Layer 5 of a small transformer language model trained on English Wikipedia (9 layers, counted from 0, width 64).
A neuron adds its activation times its output weights to the MLP's output. To switch it off is to set its activation to zero at one token and run the rest of the model.

Output weights of the MLP neurons that the questions are about. A number n stands for n times 0.00081.
n8: -112 58 70 -15 183 26 135 -127 -87 42 -88 164 -11 -143 22 -2 137 34 -3 -23 -178 -87 -106 -31 59 -17 19 98 6 35 123 -9 -13 -5 126 -120 -238 -100 40 -106 81 -31 22 50 127 90 56 117 -34 -194 67 46 143 -19 103 -191 37 -58 61 -91 -126 60 -211 59
n32: -139 15 81 107 137 -65 40 60 -96 106 16 -81 133 -12 -80 19 -16 -52 83 136 -93 -101 -194 -18 189 83 39 48 -154 23 -168 193 -152 -89 90 -3 164 -5 -144 70 79 -168 4 26 -79 93 165 -43 -293 -14 96 5 -29 -61 71 54 -138 -38 -219 -7 -51 190 97 30
n53: -242 -333 -46 -200 -62 37 -217 35 -90 115 102 -127 210 -303 183 -29 113 -82 19 30 -67 145 -115 -105 -86 230 -13 -31 128 6 -14 3 44 -109 64 398 35 -64 -179 126 -255 -242 -51 162 -219 322 12 119 18 111 -80 -10 -139 96 273 66 41 -1 115 27 91 -101 97 91
n60: -38 47 221 51 -8 -119 103 165 106 -21 265 -80 190 -305 -67 -309 -41 -30 -139 194 -28 53 110 -35 275 -58 165 -153 -346 -239 14 -69 -5 -82 -194 149 -208 -49 32 -86 -51 -53 22 99 45 -55 -66 49 212 49 -16 -72 -116 79 474 38 -37 19 97 -105 117 85 -314 45
n64: 8 -71 -12 82 -166 147 8 38 -19 33 10 134 -35 -24 -99 17 -64 40 -121 -53 8 -50 -77 119 -143 -18 54 -11 70 -273 -85 -176 4 -23 167 64 93 -93 23 -30 26 216 -67 -6 62 -31 -98 106 -189 328 -113 -21 -60 2 125 111 4 16 -93 68 71 -89 71 95
n72: 48 13 -24 -68 132 -130 -94 14 -78 -91 102 27 -85 -61 -267 109 -24 -6 -56 -57 -114 137 -26 -12 -45 60 -22 119 -189 -125 52 -144 121 -2 30 -16 100 246 -105 42 103 -143 -107 -80 35 -65 -31 59 -51 173 -25 237 45 52 62 55 32 62 23 93 -208 -12 35 166
n87: -96 -196 19 -19 -38 -120 184 48 78 -216 30 254 -171 15 149 -133 -126 48 -237 -102 -89 -95 171 51 -17 138 60 -28 176 -128 36 4 0 107 -16 52 -131 48 200 -24 -35 -26 -11 63 -62 128 162 -26 -66 83 -58 32 -33 112 -13 119 8 -24 34 -128 -156 -18 -18 58
n128: -39 -70 -24 -54 23 54 1 -20 -52 68 116 73 87 145 -19 -12 -28 55 2 -122 -247 176 78 -1 66 -47 -140 -116 102 132 -21 8 -76 69 39 13 -11 -25 42 -55 -52 -5 40 -102 253 -51 16 68 0 -20 -21 -141 -102 47 -50 -8 52 2 -10 166 -155 -56 -41 -16
n131: -209 -56 -1 -55 127 27 261 72 -46 -13 -48 128 -21 -19 -60 51 -72 86 14 -10 -75 55 35 -73 -23 -78 -1 239 69 -91 87 126 -64 19 -19 53 -120 134 211 -56 172 -102 76 -84 190 65 -96 -47 -127 51 51 142 5 -82 -142 -115 176 -237 -42 -253 -48 -43 1 -93
n135: 93 150 10 -148 -253 102 42 161 -152 -38 21 68 245 -339 43 -6 36 86 62 151 10 -115 166 48 120 34 -90 -118 -33 84 -219 -86 -53 -46 -44 -10 -195 -16 60 -142 -8 -249 -67 155 -40 -82 8 51 62 -155 -8 -6 -21 -46 276 56 14 -81 75 20 155 91 94 -7
n162: 62 -60 -165 -5 -172 -41 64 165 -153 51 47 -179 185 275 -26 138 -84 98 30 -53 -64 95 -112 49 -139 -16 59 -161 99 143 -87 -9 1 39 -85 -55 -64 11 -8 143 -77 -11 -8 283 -43 -206 -88 -42 7 42 -65 -18 -86 53 132 37 40 69 -111 27 45 -45 115 -14
n178: 103 199 -133 -105 47 -35 -14 -36 108 -37 30 -111 128 348 82 -28 -47 81 -135 -224 116 -2 -157 -45 -41 -37 -123 -24 134 -70 101 54 83 -52 -31 27 -152 24 53 -102 9 -284 -8 193 104 -19 11 -6 -63 233 -120 167 132 52 -62 57 55 -26 150 -187 -9 -41 -216 -128
n197: 23 -112 -243 123 -188 -109 51 -71 74 -1 -66 -96 34 -239 195 -20 68 51 -9 48 40 -29 206 -44 -85 -22 97 -29 78 179 -51 -7 -4 233 -36 -20 -163 209 -39 -108 -31 136 -37 96 -69 -14 -206 1 60 171 33 -201 29 -157 121 91 -8 133 -79 -49 106 -23 93 -142
n212: -40 20 180 -89 -222 -20 7 -100 87 -197 23 -212 254 -122 144 -64 -24 66 1 -151 69 45 108 12 31 36 -50 18 -33 133 -29 17 24 154 35 68 -105 -47 157 45 -149 -94 -147 0 -212 26 12 6 34 17 58 -69 70 -131 189 106 144 51 -26 -211 -35 -84 98 54
n236: 204 -17 -177 -175 -152 219 34 -29 23 -92 130 -91 -170 384 -178 -51 -15 11 -61 -40 43 52 264 34 -86 -21 -5 76 -85 -176 51 45 129 -134 -15 19 49 18 -90 21 96 211 110 -10 56 -195 86 30 -192 -137 -42 37 117 -138 -56 -83 -91 15 -68 185 -47 74 20 79
n255: -120 214 -46 -157 155 149 19 -14 64 -25 26 -77 167 76 -189 -25 7 -146 -2 -44 -45 -301 -2 -90 -99 95 -85 39 45 25 1 -71 -80 82 -54 -75 -216 7 -11 -19 -1 -295 80 -31 24 -25 15 300 25 -13 -10 144 174 -110 -204 148 -7 -13 276 7 30 62 269 -9

Each question names a token from some text and the token that comes next. It shows the activations a of the neurons there, in the order above. A number n stands for n times 0.019.

Then comes g, the gradient of the next token's log-probability with respect to the MLP's output, scaled to length 1. A neuron's effect is roughly proportional to its activation times (output weights . g). A number n stands for n times 0.00099.

" Tim", then "es"
a: 109 -1 0 0 39 -9 13 -9 89 0 -9 101 144 0 62 9
g: 45 -225 -238 70 101 -202 -309 -41 95 -167 -132 -151 53 105 137 4 123 131 -132 -166 -130 89 249 23 253 -22 -180 -32 -12 4 -2 -164 42 68 -85 62 -24 65 111 -14 -70 -25 119 74 4 267 -5 198 158 -6 117 -104 181 208 -59 98 -92 -79 -56 -108 -108 -36 -90 8
Which two neurons, each switched off alone, lower its probability most, in order? n197, n178

" with", then " E."
a: 0 -9 54 76 -4 -2 -4 4 9 26 -1 -4 12 -3 81 40
g: 140 -42 6 -197 -350 -9 -24 160 -81 -189 27 108 132 62 -114 125 88 247 -207 15 -61 23 -13 -29 -35 -41 148 -145 -82 -232 38 -18 188 48 -237 34 -104 -18 -99 -79 274 128 171 -149 143 -7 -89 -132 6 116 -89 -179 -132 -22 4 171 103 89 93 -41 32 164 67 94
Which neuron, switched off, raises the next token's probability most? n53

" out", then " of"
a: -3 0 -9 0 -9 71 0 -4 116 -2 0 -4 -5 8 -8 55
g: -45 209 -138 90 34 30 -133 33 158 96 -51 21 163 -51 -71 -74 21 -169 -23 35 28 -113 -189 193 56 -261 -96 37 194 -69 -7 17 -72 -106 -12 -86 -82 -3 194 31 19 -157 159 243 12 -130 225 -296 119 -45 98 174 91 -46 -8 128 -204 81 -291 177 -50 -150 16 44
Which neuron, switched off, raises the next token's probability most? n131

" for", then " P"
a: -1 -8 54 -8 49 -9 -4 8 -8 -1 0 -3 21 -3 49 96
g: 107 68 -30 -83 -306 143 -67 157 -75 29 85 129 -15 30 47 -1 -59 93 -129 13 11 105 -171 192 -16 108 67 -13 77 -149 59 -112 101 33 -231 -200 -104 -82 -2 2 -221 90 59 62 114 -323 -76 151 -60 293 -283 234 -108 -126 71 105 6 66 29 -54 36 82 -113 154
Which neuron, switched off, lowers the next token's probability most? n64

" opened", then " H"
a: -1 0 134 -7 50 25 -2 4 -9 5 -1 0 8 23 70 92
g: 85 -52 110 -16 -247 93 -20 127 -139 1 -169 37 207 -183 -37 58 22 194 -148 -140 -119 54 -193 -59 24 123 1 -146 64 -65 28 21 97 160 -10 -68 110 114 -177 45 51 56 -62 73 48 -300 -19 -32 81 48 -187 -98 -223 -199 268 131 75 293 -34 -80 225 96 13 -7
Which neuron, switched off, lowers the next token's probability most? n53

",", then " de"
a: -8 -3 -3 -8 2 -7 0 29 0 -1 -7 0 79 0 2 16
g: -59 -70 -178 -139 -63 237 -44 -12 -177 -303 26 -123 111 -136 207 62 -20 -113 82 97 128 135 103 176 -56 85 -76 -81 148 -250 -83 -144 25 191 99 57 -54 -75 -62 64 97 129 11 -3 -54 -47 -160 -60 -108 293 15 -92 154 -83 -1 79 -136 151 272 138 21 -111 -98 -122
Which neuron, switched off, lowers the next token's probability most? n197

" An", then "y"
a: -5 0 0 0 24 -5 12 -8 -8 82 -2 -8 37 -2 121 -9
g: 5 -15 229 -30 -41 -123 143 -163 -223 104 111 -189 -10 -68 200 139 -175 -119 142 -16 36 -141 249 181 -263 49 -48 -31 89 153 4 9 -71 -24 13 92 81 39 9 -233 143 -34 -262 193 16 212 21 -6 -102 56 59 8 -33 -122 -166 90 150 24 -17 -133 55 120 -186 -178
Which neuron, switched off, raises the next token's probability most? n236

" The", then " New"
a: -4 -1 0 -4 108 -7 1 0 -3 -9 79 -6 74 -1 171 0
g: -9 46 -64 -27 -42 198 126 78 37 22 -129 124 34 82 236 213 -53 -259 -183 -243 33 126 104 -144 -38 46 -151 20 -159 -3 98 -76 -51 -229 -230 -170 -184 -75 25 58 -125 14 -16 -48 156 24 2 226 65 -52 59 -252 64 0 275 -101 35 153 49 4 70 41 230 -58
Which neuron, switched off, lowers the next token's probability most? n236

"0,", then " several"
a: -3 15 166 -8 46 -9 -6 67 -6 50 0 -6 95 -1 78 -6
g: 142 -134 -49 -38 413 -133 -1 -107 9 61 -116 -179 -134 -121 68 -160 18 -175 142 -86 27 153 1 107 -81 -49 -58 250 47 123 -140 -85 -119 58 81 213 -26 64 136 33 262 -131 54 -69 -146 220 4 130 78 -278 -15 -194 -46 -94 -1 52 56 52 93 -18 -21 -62 66 -146
Which two neurons, each switched off alone, lower its probability most, in order? n53, n197

"ton", then " Group"
a: 72 0 0 -1 -2 -4 0 169 -9 0 101 -1 -8 -9 66 172
g: -41 43 -87 -95 150 -14 33 -90 -56 30 -24 -25 -219 -109 89 -87 3 -163 82 162 -294 108 46 -23 340 -8 -16 10 188 -42 -3 183 -120 -80 15 62 127 97 190 -102 55 -283 -104 22 30 -138 126 -151 -11 193 -115 -101 -15 -89 213 42 2 -23 69 82 103 -329 -39 203
Which neuron, switched off, raises the next token's probability most? n255

" activ", then "ely"
a: 0 -3 -4 -5 40 -3 -1 -6 0 -1 0 0 11 -9 2 0
g: -109 -175 183 -69 -17 0 -111 -239 -103 20 183 130 204 46 16 -141 -73 99 159 -97 241 -248 100 105 205 -91 -106 -80 48 -188 29 85 -26 -202 63 -1 -71 -135 74 98 8 -20 43 93 -206 215 -230 78 157 -142 109 -160 148 -67 -108 -35 112 -19 -9 68 -82 -56 199 99
Which neuron, switched off, raises the next token's probability most? n212

" 13", then ".0"
a: 1 -6 0 0 0 -7 -1 -7 -5 -5 -4 0 -8 82 -1 -6
g: -59 20 16 -101 -183 119 -31 147 116 -196 45 113 220 56 84 69 -125 202 204 -51 -59 -34 45 -78 -148 -96 -90 -48 -88 78 206 144 177 -178 -141 68 77 -231 -42 -87 21 -15 -240 -57 -47 52 -23 -72 76 -96 293 -68 37 -145 169 -109 66 239 -110 -154 170 -106 -152 128
Which neuron, switched off, lowers the next token's probability most? n212

" w", then "alk"
a: 0 65 -3 -7 -9 0 -2 6 69 -1 -9 -4 0 -8 -4 0
g: 108 -136 179 220 -58 -53 -207 19 114 -202 -66 -10 19 -88 -125 12 -51 68 -139 -104 84 74 -22 89 -79 14 14 110 55 -74 272 -256 264 45 81 -58 -125 193 36 -140 27 113 210 -177 -130 5 -85 -156 1 -82 -227 -133 -166 -83 -26 78 -48 40 187 140 12 17 225 186
Which neuron, switched off, raises the next token's probability most? n32

"er,", then " David"
a: 22 -2 -1 -1 76 -8 -2 34 -5 -1 -4 -1 178 0 24 30
g: -120 1 -62 -40 -74 -296 -151 -20 -44 -149 143 -45 82 74 -59 -97 -125 207 -4 -49 -56 94 82 -33 97 5 33 -180 -39 34 163 135 -76 129 -204 11 10 79 -53 91 200 -34 249 61 -40 -109 98 66 -54 345 -124 88 -84 -199 13 156 -70 256 -217 -105 241 -111 -22 -98
Which neuron, switched off, lowers the next token's probability most? n197

" |", then "\n"
a: 142 -8 0 0 -1 0 -9 26 45 0 188 0 -7 -1 0 15
g: 37 141 -158 103 -87 -139 137 115 72 24 19 -92 -106 -5 -39 38 125 160 -187 -162 85 -21 -151 -147 -50 -85 167 -104 257 -127 -155 6 200 -130 59 -57 83 -199 -58 -24 69 -172 -56 42 -26 -162 23 -140 126 -220 91 33 122 -76 -148 -29 179 263 312 -3 80 85 -101 161
Which two neurons, each switched off alone, lower its probability most, in order? n162, n8

" until", then " his"
a: -1 -7 99 -4 52 1 0 8 2 70 0 -5 98 58 0 -5
g: -124 -212 -141 -4 -8 -256 -132 -125 49 -156 37 -242 -138 23 -131 105 -83 6 42 -100 -24 -42 37 -33 -5 50 225 -144 151 27 45 91 -135 163 163 5 56 -57 162 66 -153 153 -49 118 -250 70 -40 163 96 30 60 87 -182 151 -72 -14 366 -54 261 116 45 -58 -34 -19
Which neuron, switched off, lowers the next token's probability most? n53

" political", then " music"
a: 0 -2 -1 -4 158 0 -1 0 -1 1 -6 -1 118 0 25 -8
g: 93 -134 98 27 -336 4 -106 -124 -165 -116 -197 -26 -104 -96 -51 -97 -10 23 202 -15 -22 98 -7 -51 -7 -40 205 -39 1 212 139 -34 44 9 34 158 137 -206 -10 115 -171 -10 -39 94 -2 299 -152 111 182 25 -114 55 -80 154 -133 143 180 301 -132 -134 -14 -133 -62 26
Which neuron, switched off, lowers the next token's probability most? n197

" Day", then " |"
a: 55 -9 0 0 -6 0 -2 145 13 0 139 -5 0 -1 0 97
g: -55 60 1 60 33 -11 -109 90 102 158 -80 -137 -80 -29 -307 209 23 41 130 -28 -65 132 101 128 59 -227 43 -299 45 -140 145 326 -132 -207 -62 29 -26 -164 -23 40 -90 -217 -3 132 247 84 -18 -196 62 -75 0 105 -40 -128 185 143 -108 153 18 50 -70 14 56 -80
Which two neurons, each switched off alone, lower its probability most, in order? n162, n128

" a", then " way"
a: 0 -3 0 -8 -4 75 -4 -9 -8 70 -5 -1 -5 -7 -7 -6
g: -23 19 -11 117 -23 -59 34 117 -119 -177 112 219 155 90 -111 263 -71 84 103 -93 -147 -123 213 -285 160 -135 150 24 24 -58 -45 -176 40 -55 40 200 -173 311 -62 -22 -20 -44 -75 -286 -132 -124 42 -67 45 -122 193 56 31 -26 -47 -86 93 -158 13 203 -46 119 -15 -54
Which two neurons, each switched off alone, lower its probability most, in order? n72, n135

" |", then " 1"
a: 25 0 0 46 0 -2 -2 37 91 -7 82 0 0 -8 0 95
g: -180 292 147 -1 -50 56 55 -173 -16 -44 -191 -93 -19 1 11 -116 -48 -5 51 40 54 166 -28 21 71 -17 41 277 147 131 -15 275 154 -11 -91 121 -33 229 81 155 128 -60 70 -145 -30 -31 -88 89 35 56 -218 -110 73 -185 33 -12 -226 -289 -144 -202 -21 -132 -143 104
Which neuron, switched off, lowers the next token's probability most? n131

" San", then " Franc"
a: 27 -5 0 0 118 0 -8 -5 71 0 -5 32 -9 0 104 -2
g: 83 -94 -168 99 73 -74 -32 85 175 -115 17 -15 5 201 126 -62 70 91 -63 -32 -114 -76 36 -83 -271 -46 -171 28 -44 -47 4 -161 65 29 -1 -68 -327 -73 -27 115 -37 -101 292 24 50 -254 202 160 145 201 -90 -61 25 -134 201 80 -42 143 52 -178 -40 202 182 -158
Which two neurons, each switched off alone, lower its probability most, in order? n236, n178

"ove", then " and"
a: -3 -1 3 0 9 3 -4 65 0 -9 -3 0 21 15 104 49
g: -117 171 -56 -61 110 -177 108 -60 -53 55 10 -62 -93 277 -49 40 278 10 -63 -136 45 129 -10 69 -16 63 -98 -58 -80 -107 -189 -121 98 -178 -1 -271 -108 -130 96 31 125 -211 130 4 34 187 104 133 50 -82 -308 213 9 74 218 -28 87 51 -83 -47 -188 119 -66 177
Which two neurons, each switched off alone, lower its probability most, in order? n236, n255

"y", then "D"
a: 198 0 0 0 -9 0 52 -5 0 0 -7 223 -8 -2 11 -1
g: 18 158 -37 -219 149 -87 -72 -4 -127 -40 257 -123 -42 151 -95 -143 79 3 -93 37 18 35 -134 181 170 -11 -54 -129 -204 -148 47 141 124 -90 -41 73 150 -209 -3 22 -40 -177 44 -135 164 125 -55 -23 -274 264 -175 15 6 47 163 100 -97 314 -85 -4 133 53 21 -91
Which neuron, switched off, raises the next token's probability most? n8

"d", then "it"
a: -1 7 0 0 0 2 132 -9 0 130 -9 -6 0 4 0 0
g: 9 -48 -81 20 -73 -15 69 28 135 -306 -277 -53 87 -61 134 212 -25 24 28 185 -149 -114 196 172 -127 52 -2 -11 3 13 104 -202 -328 -114 5 -54 -72 42 151 -140 -104 -148 -171 188 15 91 58 -74 56 -21 269 65 -73 1 -55 6 178 -98 109 41 246 148 -95 -51
Which two neurons, each switched off alone, lower its probability most, in order? n135, n87

" P", then "iet"
a: 44 95 0 -4 -9 0 -1 19 -4 0 20 -9 0 -1 102 0
g: 8 -52 234 241 -43 7 131 -88 221 33 85 -185 58 94 168 155 -54 -161 108 -48 -19 -71 256 -230 -119 30 -42 -144 52 -214 87 -5 -24 70 -184 1 -91 -243 121 -143 160 10 -58 -37 -25 59 191 -143 91 -80 33 -53 -75 -71 65 119 231 80 -9 56 -96 -72 -62 -315
Which neuron, switched off, raises the next token's probability most? n32

" 13", then ".7"
a: 0 -7 0 0 0 -8 0 -5 -6 -5 -5 0 -9 76 1 -6
g: -8 5 -58 -15 -75 247 -95 25 276 -152 118 166 268 113 108 54 -161 10 92 95 57 -44 103 -52 -169 -124 -175 -19 11 180 128 148 24 -165 -147 -28 -52 -284 -19 19 -16 67 -347 -29 -44 96 51 -74 71 -140 145 40 -65 -118 129 -142 151 144 -114 -21 -82 -108 -135 132
Which neuron, switched off, lowers the next token's probability most? n212

"'", then " on"
a: 30 0 0 -7 12 26 -9 7 0 -9 25 0 -8 0 25 77
g: -6 16 14 -23 -100 -88 95 116 33 276 240 -42 -2 10 -274 -48 61 -136 -137 -133 -13 -120 -19 136 -95 49 192 -172 -112 -238 -62 95 -29 -174 23 139 59 67 -53 90 -138 -150 276 29 6 191 -59 -95 49 -87 75 280 159 31 -124 -48 22 -178 46 153 -242 14 9 145
Which neuron, switched off, lowers the next token's probability most? n255

" gen", then "u"
a: -2 0 -1 -4 -1 64 169 0 -2 -3 -6 -6 -8 -3 58 -9
g: -136 -63 -36 71 -25 45 -135 -17 62 -72 38 -83 -112 69 -94 -88 -105 154 -13 -292 -159 -25 122 224 80 -38 67 45 78 97 -281 -85 253 96 -28 41 -7 51 -136 98 101 -91 -128 -54 -112 -60 196 163 12 141 -186 286 86 -164 -9 178 -117 16 -206 -18 222 88 -161 156
Which two neurons, each switched off alone, lower its probability most, in order? n87, n72

" five", then " review"
a: 0 0 0 -8 18 -1 -7 -8 -9 113 -9 -6 10 15 -8 -2
g: -181 -1 -55 21 -125 -112 121 64 80 -113 -64 -180 31 20 164 -25 -23 12 -2 -61 -157 -153 126 -178 111 -60 20 -24 5 -28 -123 -72 -5 2 129 104 81 -235 120 217 174 100 30 -255 215 -84 381 -57 -51 142 118 -77 26 -172 85 -168 126 36 30 -280 39 37 212 -59
Which neuron, switched off, lowers the next token's probability most? n212

" relig", then "ious"
a: 0 -5 -7 -6 213 -9 37 -1 98 0 0 -3 124 0 56 0
g: -99 -196 -72 -17 101 28 -177 -208 17 89 281 41 -170 25 71 -61 -160 -59 121 63 -28 -169 205 -191 -106 80 -218 69 -155 71 26 -149 -234 -190 -32 74 -139 14 -29 -27 67 24 -92 177 125 80 66 -64 76 117 -56 116 -81 138 -7 246 150 276 -136 70 69 31 174 -56
Which neuron, switched off, lowers the next token's probability most? n197

" in", then "sp"
a: 0 -7 -6 72 6 -9 -9 2 1 36 -8 0 52 -9 15 64
g: 145 -227 173 -249 106 -18 -59 22 -95 -109 4 -80 -253 142 142 -30 -96 59 -44 -144 60 8 105 -70 111 12 90 50 -84 -361 52 -168 79 161 27 -212 -167 167 229 82 86 125 140 8 -21 -46 -220 -40 -13 -23 -52 81 87 148 -134 -1 -78 160 94 -94 -61 249 9 35
Which neuron, switched off, raises the next token's probability most? n135

" the", then " am"
a: 0 8 -4 121 9 -9 -8 -9 -3 14 -7 -8 62 -3 113 -7
g: -197 -177 -42 -194 209 -30 -23 154 65 -198 78 -4 -71 -39 -7 -115 271 -9 218 -39 39 -226 -93 144 -61 -12 26 -98 -87 97 -15 -16 139 64 -34 -55 59 140 123 255 43 54 64 -67 140 -209 -78 70 -24 -50 173 311 -228 41 -155 -99 58 -156 96 -31 9 27 -247 20
Which neuron, switched off, raises the next token's probability most? n197

" Union", then " part"
a: 8 0 0 0 96 -9 -1 55 -5 -5 -6 -1 -1 -9 103 47
g: 243 70 161 -48 19 70 50 -175 -185 114 129 128 11 -19 -164 -95 118 196 95 143 103 -100 56 -113 45 -82 -2 30 56 352 126 100 -194 62 -11 -50 -92 164 -130 -42 -121 -183 -49 104 39 44 -139 -69 84 -92 -218 -97 -171 95 -41 -192 3 88 -126 170 -14 -284 120 -86
Which neuron, switched off, raises the next token's probability most? n64

"wo", then "-p"
a: -1 -2 0 0 0 68 -9 21 -9 39 -6 14 -2 47 -7 -7
g: 110 -203 249 -138 291 15 113 -10 204 -80 71 -77 28 113 -91 49 -131 16 39 -15 -130 -232 -17 -63 -114 34 56 35 -233 73 254 54 18 90 -128 10 -47 146 35 75 36 -14 14 -232 121 210 -104 -159 -56 -59 34 237 -30 -58 -86 218 195 -81 -32 -127 -97 -207 -55 -138
Which neuron, switched off, lowers the next token's probability most? n72

" Lab", then "or"
a: 12 0 0 0 -6 0 74 28 -2 -1 158 107 0 -4 100 -1
g: 125 155 130 -173 111 -10 71 -33 106 91 -128 20 92 9 -39 7 100 -287 29 81 118 15 38 132 45 -48 37 87 0 176 -3 33 86 -8 34 -116 -216 -11 111 52 -199 -27 106 207 -14 -196 -100 23 15 119 -29 -238 167 44 -80 -285 -270 -290 -93 -172 -1 228 -79 144
Which neuron, switched off, lowers the next token's probability most? n178

" her", then " to"
a: 0 0 -5 9 35 1 0 36 1 71 -3 0 27 0 16 1
g: -176 262 -134 99 -260 -73 182 -131 49 205 234 -186 -14 27 87 146 8 148 -119 -7 47 -54 119 71 -162 4 -39 34 -72 30 -226 47 3 -120 -203 -143 -15 88 -19 -32 -64 -92 67 6 123 141 -115 29 83 -212 106 112 127 170 -90 -134 72 -302 -28 19 -89 89 203 72
Which neuron, switched off, lowers the next token's probability most? n135

" |", then " +"
a: 34 -5 0 -1 0 -9 -7 17 147 -1 127 0 -9 -5 0 20
g: -79 140 -83 -43 291 -85 -89 -7 39 -18 -185 91 -185 123 49 -127 -226 -204 -82 8 172 -67 206 73 -13 3 162 -24 -101 -3 73 2 -87 -97 -125 -15 -240 -75 83 -140 195 0 -82 -236 -185 20 -63 185 3 10 37 123 -33 156 112 -57 226 266 -18 47 -98 235 -37 76
Which neuron, switched off, raises the next token's probability most? n162

"form", then "al"
a: 0 39 0 0 46 -8 59 5 0 2 -1 40 -8 0 12 -9
g: 220 -143 22 251 -64 -125 21 -201 -220 299 -102 -14 -190 -67 -21 150 -8 25 -171 108 53 66 83 88 -12 53 -171 103 64 -57 193 -131 -92 -119 24 -49 -54 -122 -67 -231 -32 -113 162 -179 -41 -143 134 128 78 -97 127 111 122 48 -5 -144 162 -142 27 60 -45 57 276 62
Which neuron, switched off, raises the next token's probability most? n178

" to", then " the"
a: 0 82 17 -8 4 -9 -5 -3 -4 -8 0 1 -3 -1 -5 -2
g: -41 -49 -24 -83 -51 -53 227 -114 113 165 -37 -305 476 30 19 -115 -55 -56 -44 12 -16 -70 -122 74 134 -56 33 -27 85 39 -25 151 -173 -61 121 116 -4 244 -74 -15 12 -32 -1 282 -115 -117 -57 36 -123 -266 -44 -60 96 212 2 -132 -39 -10 -8 -39 -94 -114 216 26
Which neuron, switched off, lowers the next token's probability most? n32

" death", then " in"
a: -5 0 28 -2 84 -6 0 -6 33 5 0 -3 153 0 -8 28
g: 4 -237 -120 103 66 -99 59 -84 -52 -208 212 181 32 118 136 -164 147 -175 18 80 111 171 15 138 69 -111 58 -49 18 28 58 5 -118 -200 -59 -89 -62 -40 97 69 -257 -239 39 -121 43 211 41 78 66 -66 105 10 26 78 103 -145 -39 -274 275 -153 -174 122 -15 162
Which neuron, switched off, raises the next token's probability most? n197